Layer 2 of a small transformer language model trained on English Wikipedia (9 layers, counted from 0, width 128).
A neuron's activation on a vector x is GELU(weights . x + bias), where the dot is the dot product.
The model reads these tokens: "ir" "za" " Del" "ib" "a" "š" "ić" "." "\n" "\n" "==" "S" "ports" "==" "\n" "N" "ot" "able" " basketball" " events" " host" "ed"

The vector x that enters this layer's MLP at each token. A number n stands for n times 0.12.
0 "ir": -1 -1 2 -1 -3 -4 -5 -9 4 -2 -2 3 -3 1 -1 3 -6 -5 -4 -3 -1 7 -3 -2 -3 2 -4 1 4 -3 -2 2 2 -2 -1 0 0 2 2 -3 4 -1 -3 11 1 -5 4 0 -4 -1 -4 3 89 -1 6 -6 2 -2 -3 2 -3 -4 -3 -4 -5 1 2 -2 8 2 -2 -3 -5 -5 2 3 2 -3 1 5 -3 -3 1 3 -7 -1 1 -2 -1 0 -11 -1 3 -1 4 -3 -3 -1 -1 -4 -2 -2 2 -2 -3 -1 -6 -2 7 -1 2 2 4 -2 1 0 -3 -1 -5 -1 65 -2 2 -1 -3 1 0 -8
1 "za": -2 1 -4 1 -6 7 -6 -10 3 -4 1 7 -1 -2 1 1 -13 1 -1 -8 -5 0 0 -3 -2 2 -1 3 2 0 -3 -1 3 4 0 -2 7 3 3 -4 3 0 -2 10 0 0 6 -4 -9 0 -5 -1 94 -3 5 -15 -4 -6 7 -1 4 -10 -2 3 -6 4 2 5 -2 2 -1 -1 -4 1 -5 0 -4 -1 -7 1 -1 -2 1 10 -2 -2 -1 3 5 1 -14 5 -1 2 -2 -4 -3 -4 8 -4 1 -2 5 -4 -1 4 -2 -3 -2 -1 0 4 9 3 -3 -1 -7 -5 -2 3 46 -2 -6 -2 -3 2 -4 -2
2 " Del": -2 2 -3 -3 -10 5 -3 -10 7 0 2 2 4 -2 -1 -2 -8 4 4 -6 0 11 -1 1 -4 -2 -2 0 -3 0 1 -2 2 0 4 -7 8 8 1 -2 2 3 -4 12 -5 -1 7 -5 -9 -3 -4 1 92 -5 6 -12 -3 -3 8 1 0 -9 -2 4 -7 1 3 1 2 1 -2 2 -3 -1 -7 3 -3 -3 2 1 -7 -5 0 5 -3 2 -4 1 3 -2 -7 6 2 -6 2 -6 -5 -3 7 1 1 -1 7 -6 -3 2 4 -7 -7 -4 1 -3 13 2 1 3 -6 -6 -2 -6 42 -2 -8 -1 -6 4 1 -6
3 "ib": 1 -2 -6 -1 -9 1 -5 -11 4 4 -5 1 -7 5 5 1 -14 -3 1 -7 -8 6 1 -3 -3 5 -2 0 0 -1 -2 -1 3 -1 0 -3 4 0 8 2 4 3 0 7 0 -1 5 -1 -1 2 -5 2 95 1 8 -11 0 -11 5 3 1 -3 -2 -1 -5 -3 2 -2 4 3 0 2 -9 2 -6 3 2 -4 -2 -3 -4 0 3 2 -8 2 -2 5 0 -2 -15 0 3 3 0 0 2 -5 2 -9 0 -2 7 -4 0 0 3 -8 1 -6 4 6 5 0 -2 -2 -3 -4 -3 -2 45 3 -7 -1 -5 0 -2 -1
4 "a": -5 1 -4 2 -5 5 -4 -10 4 -2 -1 5 -4 5 2 -3 -13 0 -4 -9 -4 5 -2 -4 -1 -1 -1 0 3 0 0 1 1 0 -2 -3 6 -2 4 -3 3 3 1 6 0 2 8 -2 -4 1 -3 -1 91 -5 10 -13 -4 -9 10 3 3 -6 -2 0 -7 1 2 3 2 3 -2 -1 -7 -1 -5 6 -4 -3 -5 1 -6 -3 2 4 -4 0 -3 1 3 1 -11 6 1 2 4 -6 -4 -4 11 -5 -4 -1 3 -5 1 0 7 -6 1 -2 7 0 11 4 -4 -1 -5 -4 0 2 51 -1 -6 -3 -4 -2 -3 1
5 "š": 0 3 -5 6 -5 9 -6 -11 1 -5 -6 5 -3 3 0 3 -12 0 1 -4 -9 6 1 -3 0 -1 -6 0 5 -1 0 0 7 6 0 -1 4 4 1 -1 2 2 -3 10 0 -3 3 -10 -5 0 -7 1 91 0 3 -13 -2 -10 6 1 6 -6 -4 4 -1 1 -1 4 -2 1 -4 1 -3 -2 -4 2 0 -2 0 4 -6 -6 2 8 -6 4 -1 -2 3 -5 -14 0 2 0 2 1 -5 -8 6 -7 -3 2 5 -3 4 5 3 -6 -1 -3 0 5 5 5 1 0 -5 -4 -2 -3 47 -1 -7 -3 -4 -2 -5 -3
6 "ić": -2 1 -3 1 -3 10 -2 -11 3 -1 -4 6 -1 5 2 3 -12 -2 2 -7 -5 -2 1 -2 2 -1 -7 4 6 -1 -2 1 8 1 0 -5 6 3 -1 -3 2 3 -1 9 0 -1 5 -5 -12 1 -8 1 89 -4 5 -14 -5 -10 5 2 6 -8 -1 3 -8 2 -5 7 1 1 -2 0 -5 -3 -5 3 3 -5 -3 3 -3 -5 0 6 -9 0 -2 1 4 -2 -9 1 0 0 -2 -2 -6 -7 8 -7 -1 -2 4 -2 1 4 8 -3 -4 -1 0 4 9 7 -2 -3 -5 -4 1 5 53 -1 -5 -3 -3 0 -3 -4
7 ".": -2 -1 0 1 -9 7 -4 -14 7 -1 2 2 2 1 -2 1 -10 -3 -1 -1 -4 1 3 -3 -5 6 -5 5 -1 2 -2 5 5 -3 -1 -2 3 -1 0 2 3 3 1 10 1 2 4 -3 -3 -2 -6 0 87 -9 6 -12 3 -6 7 1 2 -12 -1 -2 -8 2 -4 3 11 2 -1 -2 -7 1 -5 2 -4 -1 -3 1 -4 -9 1 3 -6 1 0 0 0 -3 -7 2 1 -4 3 0 -1 -8 9 -3 -3 -6 4 -1 -2 1 4 -5 0 -5 10 0 8 5 -5 2 -6 -5 0 -4 57 0 -5 -2 -2 1 0 -4
8 "\n": -2 0 0 -1 -5 3 -4 -12 5 -3 1 5 -1 2 0 -1 -10 0 -3 -5 -4 13 2 -1 -2 3 -7 5 0 0 0 4 3 -1 -2 -4 1 0 -1 -4 5 0 2 9 0 -4 3 -2 -4 0 -5 1 85 -8 3 -13 5 -8 6 1 4 -3 -3 -1 -7 1 -3 4 19 -2 -5 2 1 2 -4 2 -1 -5 -2 4 -2 -13 1 6 -5 -1 -2 0 2 -1 -6 -1 -1 -2 2 0 -1 -6 6 -5 1 -3 1 -3 -1 0 3 -6 -3 -2 2 2 7 1 -8 4 -4 -4 -1 -1 58 -3 -7 -7 -1 1 0 -1
9 "\n": -1 0 0 0 -3 4 -5 -12 4 -2 2 5 -1 1 0 -1 -11 0 -4 -4 -2 13 2 -2 -2 2 -7 6 1 0 0 4 2 -1 -1 -3 1 0 -1 -4 4 0 1 9 1 -4 3 -2 -3 0 -5 0 84 -9 1 -13 5 -9 5 2 2 -2 -3 -1 -8 0 -1 4 20 -3 -3 2 1 2 -3 1 -2 -5 -2 4 2 -15 1 6 -4 -1 -2 -1 2 0 -6 -1 -2 -2 4 0 0 -4 6 -5 2 -4 0 -4 -1 0 2 -6 -3 -2 0 3 7 0 -7 4 -4 -5 -1 -1 59 -3 -7 -8 0 2 0 0
10 "==": -1 5 0 -3 -3 3 -3 -14 2 -1 1 4 5 4 0 -4 -10 -1 -5 -6 -8 -1 7 -6 -6 2 -2 2 1 0 -2 5 5 -2 -1 -4 4 1 -1 2 4 7 -1 8 3 -10 2 1 -4 1 -5 1 82 -10 -3 -7 2 -6 2 8 0 -6 1 -1 -13 -2 -2 6 11 -5 1 1 -3 -2 -6 2 -5 -1 -2 4 6 -10 -3 9 -4 -2 -3 -2 2 2 -9 2 1 -10 1 1 -2 -2 7 -1 -2 -9 2 -4 0 4 3 -10 -3 0 3 4 8 3 0 6 -1 -2 0 1 58 -4 -5 -7 -2 3 1 -7
11 "S": 3 0 -7 3 -6 5 -3 -11 3 1 2 2 2 -1 -4 3 -12 -4 -4 -6 -6 15 -1 -4 -5 0 -3 3 8 0 -2 6 -2 3 0 -1 3 1 -1 2 3 4 -4 4 -1 -6 5 -7 0 1 -5 2 85 -6 -1 -17 0 -10 8 5 1 -3 2 0 -6 -3 3 2 7 0 2 -1 -1 1 -2 -1 -5 0 -1 3 1 -3 -3 4 -5 -1 -7 -4 3 -1 -5 3 2 -2 6 -3 3 -6 4 -1 0 -1 2 -6 2 1 5 -9 -1 -3 -2 2 12 0 -3 -3 -5 -8 -4 1 58 -4 -8 -4 -2 1 2 -2
12 "ports": 1 2 -1 2 -5 5 -7 -13 2 3 8 0 0 4 0 0 -16 -2 1 -3 -8 -4 2 0 0 1 -3 6 4 -1 -1 7 5 2 1 5 3 1 -4 -5 3 0 -2 7 2 -9 5 0 -7 2 -3 1 83 -6 -3 -16 -3 -3 4 2 4 -6 2 2 -11 -3 1 4 4 -1 1 1 -5 2 -5 3 0 -5 -2 3 3 1 -1 5 -6 -2 -10 0 1 0 -8 2 0 1 -2 0 1 -6 8 -8 2 -2 4 -4 0 2 -1 -4 -6 -5 -5 7 16 -1 0 0 -5 -3 -2 -1 61 -4 -5 -5 -4 0 2 1
13 "==": -3 5 0 -2 -5 2 -3 -14 2 0 0 3 4 4 -1 -4 -9 -1 -4 -9 -9 -2 8 -6 -5 1 -2 2 -1 1 -1 5 5 -3 -2 -6 4 1 -1 2 4 7 0 8 2 -11 2 0 -4 2 -4 2 81 -11 -1 -8 2 -4 2 7 3 -5 0 -1 -13 -2 -3 7 11 -5 0 2 -4 -2 -6 3 -3 -1 -1 4 2 -8 -2 10 -5 -2 -3 -3 1 -1 -8 2 3 -10 -3 1 -2 -5 9 -1 -4 -7 3 -3 1 5 5 -9 -3 0 5 4 8 4 -1 5 -1 -2 0 2 60 -5 -4 -7 -3 2 2 -8
14 "\n": -3 1 0 1 -3 3 -4 -11 3 -1 1 4 -1 1 0 -1 -10 1 -3 -5 -3 13 3 -1 -4 1 -5 6 -1 0 1 5 2 -2 -2 -4 0 0 -2 -3 4 0 1 9 1 -7 3 -2 -2 0 -4 1 80 -10 2 -14 5 -9 5 2 4 -2 -4 -1 -9 0 -1 5 20 -4 -3 2 1 4 -1 1 0 -6 -2 3 1 -13 2 6 -4 -1 -2 -2 2 -1 -6 -1 0 -3 2 -1 0 -5 8 -4 -1 -5 0 -4 0 0 2 -6 -2 -2 0 1 8 0 -8 3 -3 -6 0 -2 63 -4 -5 -8 0 2 0 0
15 "N": 0 3 -6 2 -6 4 -7 -9 4 0 3 6 -1 5 -1 4 -10 1 -5 -6 -10 14 3 -5 -9 1 -4 1 8 0 2 2 5 3 -1 2 6 -1 3 4 3 3 -5 6 -1 -13 1 -5 -2 1 -3 2 82 -7 -2 -17 2 -10 6 5 -1 -3 -3 -2 -5 -1 4 6 3 1 2 0 -2 -1 -3 -1 -3 1 -6 3 0 -7 4 3 -1 0 -4 -1 2 -6 -6 2 1 -3 2 -2 2 -6 5 0 1 -3 1 -9 3 0 1 -4 -5 -1 -3 6 7 1 -4 -6 -4 -6 -2 3 59 -6 -8 -4 -5 5 1 -3
16 "ot": -1 3 -2 -1 -5 4 -6 -11 2 1 2 1 -3 2 0 -2 -12 -1 -5 -5 -9 8 3 0 -6 -5 -1 6 4 0 1 5 5 -4 3 -2 4 -2 1 0 2 1 -3 7 -1 -6 1 -1 7 5 -1 3 82 -3 3 -12 1 -9 9 4 -2 -5 -3 -1 -9 -4 3 6 4 -2 4 -1 -6 -1 -3 9 -3 -2 -2 -1 -1 -6 -6 6 -1 -2 -5 2 1 -1 -8 5 -2 0 5 -10 2 -5 5 -5 2 -2 3 -6 5 -1 6 -8 0 -3 4 7 11 -1 0 -1 0 -8 -1 -3 63 -3 -11 -4 -1 -2 -3 0
17 "able": 2 3 3 3 -2 4 -5 -10 3 -3 -1 -2 1 3 2 -2 -15 -1 0 -8 -6 -4 1 -2 -6 1 -2 6 2 0 -2 6 2 -2 1 -7 2 -1 1 5 4 4 2 11 2 -7 8 3 -6 2 -3 4 82 -2 7 -13 -3 -6 5 3 -3 -6 2 2 -11 0 -2 5 7 -5 6 2 -6 2 -3 3 -3 -6 -2 1 3 -5 -5 6 -3 -2 -6 0 -1 -3 -6 2 2 -6 0 -3 0 -4 13 -5 1 -4 4 -3 -2 1 -6 -8 -4 -3 0 5 6 0 3 5 -4 -8 1 -2 63 -1 -8 -3 -6 1 -3 -4
18 " basketball": -3 2 0 1 -7 5 -4 -8 3 3 6 1 2 3 -2 0 -14 -6 2 -4 -10 -1 2 1 1 -2 -1 8 -3 0 -1 2 4 -1 0 1 3 1 -7 -3 4 -2 0 6 4 -13 7 4 -10 5 -6 2 79 -6 0 -18 -8 -1 8 2 5 -5 1 2 -13 -1 1 7 7 -3 1 3 -7 -1 -6 5 3 -4 -1 1 6 1 0 1 -13 -4 -8 -2 0 0 -9 1 5 -1 -3 -6 -2 0 13 -7 1 -5 -2 -1 7 4 -3 0 -7 -3 1 2 10 -3 -5 -1 -5 3 2 4 58 -2 -2 -7 1 1 1 -6
19 " events": 0 1 -4 2 -5 4 -3 -12 2 2 4 2 -2 3 2 3 -12 -8 -1 -9 -7 -4 1 0 5 0 -4 2 1 0 -1 8 0 -1 -1 3 4 1 -6 -5 2 1 -1 4 3 -9 7 -2 -6 4 -5 3 78 -10 1 -16 -4 -6 3 2 7 -3 3 3 -12 -2 -1 4 6 -3 1 2 -3 -1 -2 2 3 -2 -3 -1 3 1 -2 5 -14 -3 -5 0 5 -1 -15 -1 5 -4 -3 -1 3 -11 13 -4 2 -5 2 -1 3 5 5 -3 -2 -3 -2 0 17 0 -3 1 -4 -2 -3 2 63 0 -3 -4 -3 1 4 -6
20 " host": 1 1 -3 2 -1 10 -3 -13 1 1 2 4 0 0 3 6 -6 0 -2 -3 -11 5 1 -1 -2 1 -4 9 -2 1 -1 7 -9 -7 2 0 3 1 -3 -2 1 0 1 7 0 -5 4 -4 -1 -1 -3 1 75 -3 4 -14 -6 -4 2 -1 4 -7 -2 0 -11 -2 -1 3 9 -8 0 3 -4 -1 -1 6 6 -6 -3 -5 -2 -3 0 6 -7 1 -5 1 0 -9 -10 -2 3 -5 0 -11 -1 -16 8 -8 3 -6 6 -9 0 6 6 -1 -1 -5 5 12 16 4 3 8 -1 -3 -2 3 60 -2 -9 -2 -3 0 3 -8
21 "ed": 0 1 4 5 -8 6 -2 -10 6 0 0 1 -6 0 4 3 -6 -5 -2 -7 -6 1 2 2 -4 -1 -3 7 4 -1 -1 5 2 -2 -2 -6 1 -4 -4 4 2 2 -4 9 0 -6 4 -4 -3 0 -6 5 79 -5 6 -17 -2 -8 8 2 2 -3 0 2 -9 1 -1 4 7 -3 5 0 -9 4 -2 7 2 -3 -4 2 -2 -6 -4 3 -5 0 -5 0 -1 -7 -8 2 0 -2 -2 -3 -3 -7 13 -2 2 0 7 -6 -2 0 0 -7 -3 -3 0 4 7 -1 -3 3 1 -9 2 -2 67 -1 -8 -2 -1 0 0 -4

Each question shows the input weights of one neuron of the MLP. A number n stands for n times 0.013.

n150 (bias -0.066): 10 12 -5 -4 9 -5 3 -1 -19 -2 14 3 4 6 0 22 -2 10 0 2 11 -9 4 0 -3 -8 2 -2 13 9 16 -9 0 12 -3 -15 11 -9 5 5 22 -6 6 4 2 13 -10 6 -8 10 -8 -9 11 1 -15 -7 -1 -2 3 0 -15 4 -6 -7 -1 -2 27 4 -12 7 7 8 19 -10 12 -1 4 19 -9 9 12 7 -5 9 10 3 -4 -7 -11 1 -10 11 -2 -4 14 8 -4 -5 -37 9 4 1 -26 -7 -19 12 -16 7 14 6 -7 -3 -1 -10 -11 -26 16 -4 9 -6 -15 -4 12 -5 -5 5 12 -7
It fires most on token 15 "N"

n212 (bias -0.039): -6 12 -2 -16 5 3 1 0 -3 0 -6 -14 2 -13 14 5 -3 -9 3 3 12 4 -11 -9 -3 16 8 -5 3 -26 3 -25 -8 -28 4 12 2 6 5 -8 -14 -3 19 9 -12 2 14 -22 1 -5 -14 18 8 12 -3 5 7 0 -1 24 -7 -3 -5 22 -7 9 -6 -3 1 18 23 -24 8 14 6 -15 12 -22 16 -18 12 16 4 -1 3 10 1 11 8 8 -1 6 -13 18 -3 7 -14 17 2 5 -12 12 -22 -9 8 -8 6 11 -3 -2 10 10 -15 2 6 -31 -8 26 -6 -24 -11 2 19 0 7 -18 -2 17
It fires most on token 3 "ib"

n57 (bias -0.032): 10 8 2 -24 9 -13 -11 1 -12 -6 4 10 -1 6 -21 5 8 -3 -18 4 -1 9 -16 -1 -9 -17 -4 -16 10 -6 5 19 13 -4 -3 -3 -10 0 -18 -24 18 -8 13 -8 15 3 -5 14 12 2 14 -4 -1 20 -9 0 5 -11 -4 -7 -9 -6 -4 -6 -9 22 12 -4 2 -17 4 -4 15 -20 9 3 -5 7 -12 27 4 -2 -21 18 2 -6 23 -24 8 6 7 -4 2 -19 5 1 13 13 -2 8 1 -12 12 21 3 -24 -4 -11 -1 -9 -1 20 -9 29 -9 3 4 2 22 -7 -3 -11 -4 -10 16 0 17 -2
It fires most on token 10 "=="

n39 (bias -0.054): -17 -21 1 -34 6 8 -4 1 -15 -12 4 -5 -20 15 -3 -7 6 16 -19 -13 9 6 -5 -12 5 5 -4 -3 11 0 10 -5 -11 -10 10 -3 -7 28 8 6 9 -8 7 8 -10 13 10 -6 -6 1 0 -3 9 -3 -1 -6 29 -1 1 6 11 5 3 -16 3 -8 6 -18 -4 9 -16 -12 25 35 -3 18 6 2 10 5 11 8 1 0 2 -5 6 -17 15 12 -7 -28 -11 3 2 15 2 11 -20 -11 25 23 -3 -3 -3 -1 9 -8 1 18 5 7 -2 27 -7 10 -5 -6 5 -5 -15 -15 2 -3 -6 6 -13 -26
Its two highest activations, in order, are on tokens 8 "\n", 9 "\n"

n374 (bias -0.069): 8 -28 13 -23 -7 26 -9 -2 -7 -8 18 4 -17 12 9 -9 6 4 -21 0 7 3 -17 -18 24 -6 -14 5 6 -9 -6 5 12 -32 8 -8 -4 -8 -4 9 10 -2 21 10 -3 8 8 -5 -6 -18 -2 0 4 2 -6 -2 30 6 1 6 -3 -7 19 -29 1 2 -10 -26 10 15 -6 6 6 -2 -21 8 10 2 -2 20 9 1 -23 -6 7 8 2 6 4 2 1 -10 -20 -6 14 12 15 5 -5 2 22 7 -18 6 12 -7 -21 -1 1 13 9 -8 -3 5 -13 14 0 -3 5 -6 -13 -5 -1 -11 -3 20 -3 -11
Its three highest activations, in order, are on tokens 9 "\n", 8 "\n", 7 "."

n439 (bias -0.074): 11 -14 10 -13 5 1 12 0 3 0 17 -20 -16 7 7 0 -6 5 -9 4 -9 -12 -10 8 13 15 6 13 16 -3 -5 -17 -1 4 -6 -13 3 7 -5 -14 6 -10 -3 8 -1 19 4 -8 -2 -3 10 2 9 21 -8 -6 1 -17 -2 -8 -4 -4 -10 1 -1 5 17 -1 -19 -2 14 -10 -10 2 6 19 6 -6 6 19 7 5 -8 0 15 -3 -6 -10 -22 19 5 0 -1 -1 6 3 0 15 -20 -6 -14 10 3 -6 -8 -1 -11 -1 7 -9 7 -2 1 -2 3 1 2 4 12 12 -8 -9 3 9 14 -7 -2 -4
Its three highest activations, in order, are on tokens 0 "ir", 1 "za", 3 "ib"

n267 (bias -0.046): 17 -34 -13 -3 0 5 26 -10 25 -25 20 13 4 6 -21 21 6 23 -1 -3 -15 5 -32 -2 -13 18 4 5 35 -15 17 -7 6 -13 -9 21 -13 5 8 1 22 5 -21 -11 0 0 13 -20 6 8 -5 14 0 2 -5 0 7 -3 -1 18 -15 -13 11 -4 3 -1 22 2 -13 6 22 -23 13 1 17 -17 -19 23 16 6 10 12 10 -18 0 -15 -6 -15 -2 30 1 -2 -6 2 14 -5 22 -1 -2 17 18 1 -16 -15 15 16 -2 -24 -6 5 6 -4 -11 15 0 -16 -19 23 -6 2 -5 3 9 16 -3 5 25 0
On which token does it fire most, and how strongly? 11 "S", at about 1.7

n479 (bias -0.019): -11 2 23 3 9 -39 8 -8 0 9 -4 -6 7 -6 -38 -7 13 -5 21 -2 10 -10 5 1 -16 14 5 6 -5 15 -2 0 4 -7 -12 -10 -6 0 14 -16 11 17 -15 -1 -7 5 12 0 -3 -17 6 -7 6 2 -2 18 26 1 -10 -10 5 7 -7 1 -3 -13 -11 2 3 4 -9 -8 11 34 27 -17 -1 7 20 1 -18 -1 7 -3 -5 5 12 -23 28 -5 1 -3 26 1 -7 -15 19 -18 4 -5 -29 -11 6 11 -2 -11 -2 -16 17 -9 25 -19 -14 18 -27 -8 -11 14 -5 -8 -8 0 20 10 26 -11 17 -2
It fires most on token 7 "."

n19 (bias -0.031): -16 -9 8 2 -6 2 2 -3 -6 12 31 0 -4 7 3 -19 4 12 9 18 11 -33 5 4 -4 -6 20 -2 19 1 -7 -4 -4 11 4 19 0 -10 -16 -7 -8 -13 -7 -5 -8 11 9 3 -3 0 1 4 -3 -10 -3 -14 -12 -10 -10 -20 -25 2 31 1 2 5 4 6 -4 9 3 -8 2 -6 -7 10 -7 -6 -5 5 -29 0 -12 4 8 -16 17 -14 5 16 17 7 4 8 -2 -5 0 6 -1 5 6 6 -6 10 -4 -4 -12 2 -11 -5 -8 14 6 -6 3 -3 -7 21 15 -12 3 -8 4 -2 1 -16 -6 7
It fires most on token 12 "ports"

n263 (bias -0.070): -18 -4 17 -23 2 0 5 1 8 -5 23 -3 -1 6 3 -7 -4 -6 -3 5 0 -3 -1 1 1 0 27 0 -14 20 11 -18 -21 -17 1 -10 -1 23 4 -18 20 -1 1 10 1 10 8 -5 -27 0 -6 -1 10 12 -27 -5 -2 -6 4 -1 -9 4 -8 -7 -2 0 23 -15 -8 -18 -4 5 -7 -9 0 19 10 -8 -4 -1 4 21 -13 1 6 12 12 -4 -10 5 1 2 -9 -3 13 5 -1 11 -14 -10 -5 0 3 -2 -11 3 0 11 14 -9 -13 -16 6 2 5 10 -1 -5 1 7 -20 3 5 13 -4 10 30 -7
It fires most on token 2 " Del"

n458 (bias -0.013): -3 -1 29 -4 -2 11 -9 -9 -16 -11 20 -3 4 -8 -9 11 -13 -1 -7 5 -1 -6 11 -9 13 21 -3 5 1 15 3 9 -20 -4 8 1 -19 11 -3 4 7 9 9 10 -9 4 6 -5 -1 -1 1 -15 -2 -12 -15 -3 8 4 4 -5 -8 3 -3 0 4 -6 -1 -7 14 -10 4 -1 10 9 -4 -1 1 -2 1 7 10 -9 9 4 -2 16 -3 -27 5 -6 14 12 -18 -8 16 -1 0 -5 3 15 7 2 8 4 -12 -17 -7 -19 12 -7 -2 -20 -11 -15 -4 0 1 -8 12 -15 -4 0 11 -16 16 24 21 6
Its two highest activations, in order, are on tokens 9 "\n", 14 "\n"

n90 (bias -0.052): -5 -4 8 17 34 4 2 -1 -6 16 4 -8 2 1 30 22 -13 20 -14 13 0 -1 -12 -14 0 -2 -16 4 28 -2 -5 -15 -34 4 24 17 17 3 -2 14 -2 1 -25 -4 -1 0 15 -20 -14 -17 18 6 3 6 -7 -7 -8 10 -17 -7 -7 -8 11 -8 37 13 -4 8 -23 5 -12 1 -13 -16 -8 5 26 -28 1 -10 4 2 17 -17 4 6 -5 16 -10 -7 -6 -12 5 2 -1 19 -4 -7 -6 -16 -9 8 2 -3 1 -2 1 2 -10 -2 2 14 -6 26 5 -4 7 13 -9 21 -7 2 3 8 -6 4 2 7
Its three highest activations, in order, are on tokens 20 " host", 5 "š", 6 "ić"

n52 (bias -0.042): -5 -5 -2 -21 -10 -4 -1 8 17 -41 5 6 -8 -2 0 -13 8 17 -26 -7 6 8 -13 30 8 -17 -10 5 -7 -1 10 -15 -7 -15 8 -13 20 -6 5 -10 27 1 12 -14 3 -11 -5 6 5 -6 22 3 -1 8 -1 -5 19 -1 2 -8 -1 -13 -18 19 -4 -5 13 -6 5 -19 6 14 15 -21 8 13 9 0 14 19 1 -12 6 -2 -3 -2 -15 -6 -5 -2 9 -27 -11 -25 17 -1 7 7 -2 10 20 -8 7 7 -16 -8 2 -17 -2 30 -2 0 -11 -14 2 21 20 -5 4 9 -8 -7 -4 -11 10 25 -10 -13
Its two highest activations, in order, are on tokens 9 "\n", 8 "\n"

n188 (bias -0.044): 7 23 12 -25 11 -31 -11 16 10 -9 7 17 4 13 -19 0 -13 -5 -6 6 12 -4 -30 22 8 0 1 -3 -12 0 2 -10 16 -14 -9 0 19 18 -13 5 10 1 6 2 4 -11 1 12 -20 -23 22 6 0 -6 -5 0 0 -6 -3 0 -9 -19 -18 20 1 2 6 1 -26 -7 -15 13 -4 3 4 10 2 2 10 12 0 2 14 -10 2 -2 13 13 8 19 15 -4 11 -24 2 7 -21 8 5 19 -21 -16 -6 3 -3 -10 -5 -6 -17 24 7 -14 2 -4 14 2 17 7 6 -4 -8 8 -6 -12 -21 26 22 -21
It fires most on token 2 " Del"

n499 (bias -0.048): -5 3 -9 9 10 -15 5 -1 -5 2 -16 -2 -6 0 -2 -5 6 2 2 0 7 6 -6 8 0 10 1 4 -2 12 -7 -5 0 -4 -2 -8 13 0 19 -7 8 12 -4 6 -14 11 6 6 -3 -8 2 -3 9 1 5 10 5 -7 -7 -11 -7 8 -12 8 4 7 -4 0 0 9 -14 3 -2 -5 3 5 17 -5 3 -4 -18 3 7 2 2 18 10 -8 -3 -13 1 -3 -1 -11 4 4 5 -2 -7 5 0 -6 -6 14 -6 -10 5 -14 7 1 10 0 -3 4 0 2 -1 -2 -8 0 -11 -12 6 -5 -2 4 -3 0
It fires most on token 3 "ib"

n450 (bias -0.055): 4 -24 -2 23 -5 2 -3 -7 -4 -10 -8 -8 -3 30 -7 -2 -12 -6 6 -4 -11 -9 3 -10 -1 0 9 8 3 -9 23 2 7 -10 -12 5 -19 8 -24 9 -3 7 0 -12 9 -1 2 -5 25 8 0 -2 -1 0 -2 -4 20 1 9 6 -1 -6 18 -18 15 -30 20 3 -15 -23 10 11 -9 8 11 19 -17 -7 22 28 10 26 -6 -17 24 -6 8 -11 5 14 0 -7 -6 12 4 8 12 10 -21 -32 7 23 -2 -3 12 8 -9 -1 17 6 12 -5 -3 -11 20 13 -3 -9 11 8 -1 -19 3 -14 -16 -11 -12 10
It fires most on token 16 "ot"

n359 (bias -0.035): 10 -13 17 5 -2 -1 9 -9 6 3 6 -11 -25 -3 7 9 13 -5 -14 9 -6 -12 -11 17 3 3 11 6 24 -5 2 -5 7 3 -20 -19 1 -19 -3 -30 6 3 -2 2 -11 6 -4 -18 -9 10 -3 7 -3 29 2 -3 5 -2 1 3 6 0 -2 -2 -4 -17 0 -4 -6 -13 21 -15 -3 13 7 2 10 2 -4 10 -22 8 -5 7 3 -12 -1 3 -13 -7 14 7 -6 11 -5 5 12 -4 5 13 1 10 10 -4 -7 -8 -13 -11 -11 -19 -3 -10 -3 -1 -11 5 15 5 -6 -5 0 2 2 13 13 -12 14 12
On which token does it fire most, and how strongly? 21 "ed", at about 0.99

n195 (bias -0.060): 16 16 3 5 4 -24 -7 -6 -13 -1 -2 -12 -27 -1 10 -14 0 33 0 -6 30 -12 -1 0 32 7 -9 -3 20 -17 -6 18 2 3 1 7 17 -32 -5 0 -5 13 -2 -5 -9 20 27 -9 4 2 26 -19 -4 -9 -4 -4 13 -13 2 -9 -16 -7 38 2 8 1 6 -1 -8 19 -7 -1 -11 -10 -13 14 -1 -17 11 25 -9 13 10 -15 10 -5 14 2 8 20 -3 5 -3 3 2 -3 0 3 -10 9 13 -5 0 12 -12 4 -15 -16 11 6 29 -13 7 -20 3 -1 -3 0 11 -1 -1 5 -6 2 -3 -2 -17 16
It fires most on token 4 "a"

n314 (bias -0.062): -27 3 1 -11 28 -30 -3 -6 5 -1 -5 8 3 7 -21 -8 5 32 -15 5 11 -8 -23 -2 -6 -2 4 -8 9 -2 1 -1 9 -12 -33 1 17 -12 5 -44 2 9 11 2 5 10 8 2 1 5 3 -21 -1 13 -1 3 13 -1 11 5 -2 7 -7 -19 -3 4 -3 6 -9 6 14 -22 10 10 7 5 0 1 -7 10 -17 10 1 2 -2 -14 8 -8 20 28 -1 -5 -9 19 0 2 -9 5 3 9 -9 10 -31 -13 17 12 -8 2 2 10 10 -20 -6 44 -25 -30 15 18 4 -3 -4 -17 11 -9 29 -13 -13 12
It fires most on token 4 "a"

n277 (bias -0.044): -30 4 4 5 16 10 0 4 -1 -26 4 5 3 -18 -17 -2 -4 14 0 -6 1 -5 -11 -9 -11 -10 7 0 -3 1 16 5 6 -4 -5 24 -10 -13 -22 -13 3 7 3 -10 2 -1 20 -23 -38 1 20 8 -1 13 -12 -14 7 -10 2 9 -4 1 11 17 -6 9 -1 10 -3 14 10 -14 24 25 10 -6 -6 9 -13 -8 6 23 -23 11 1 -5 8 -1 20 11 13 -18 3 21 4 -1 4 10 -6 -15 15 -2 -12 3 17 4 -6 7 2 1 6 -19 -2 16 -6 -25 -11 9 0 3 -2 0 5 28 -19 -7 6 11
It fires most on token 1 "za"

n138 (bias -0.057): -15 -1 15 -19 12 -5 2 4 -13 0 5 -15 3 4 12 -11 -4 4 -5 15 4 -21 11 2 13 -7 9 -1 10 -14 -8 4 -9 8 15 -7 3 17 -13 -31 2 11 4 3 22 26 7 -8 -11 25 7 -4 12 -1 1 -10 11 -1 -22 -15 1 12 -3 0 3 15 10 -11 -3 -2 14 -1 10 10 2 14 12 22 6 6 16 7 -18 5 -3 -29 0 -15 6 13 -1 -34 10 -10 -1 0 6 11 -27 -16 22 10 4 9 4 -6 -6 4 2 11 -5 1 -1 6 4 23 11 6 11 -6 -9 -3 -7 -5 -2 -4 -7 -20
Its two highest activations, in order, are on tokens 0 "ir", 19 " events"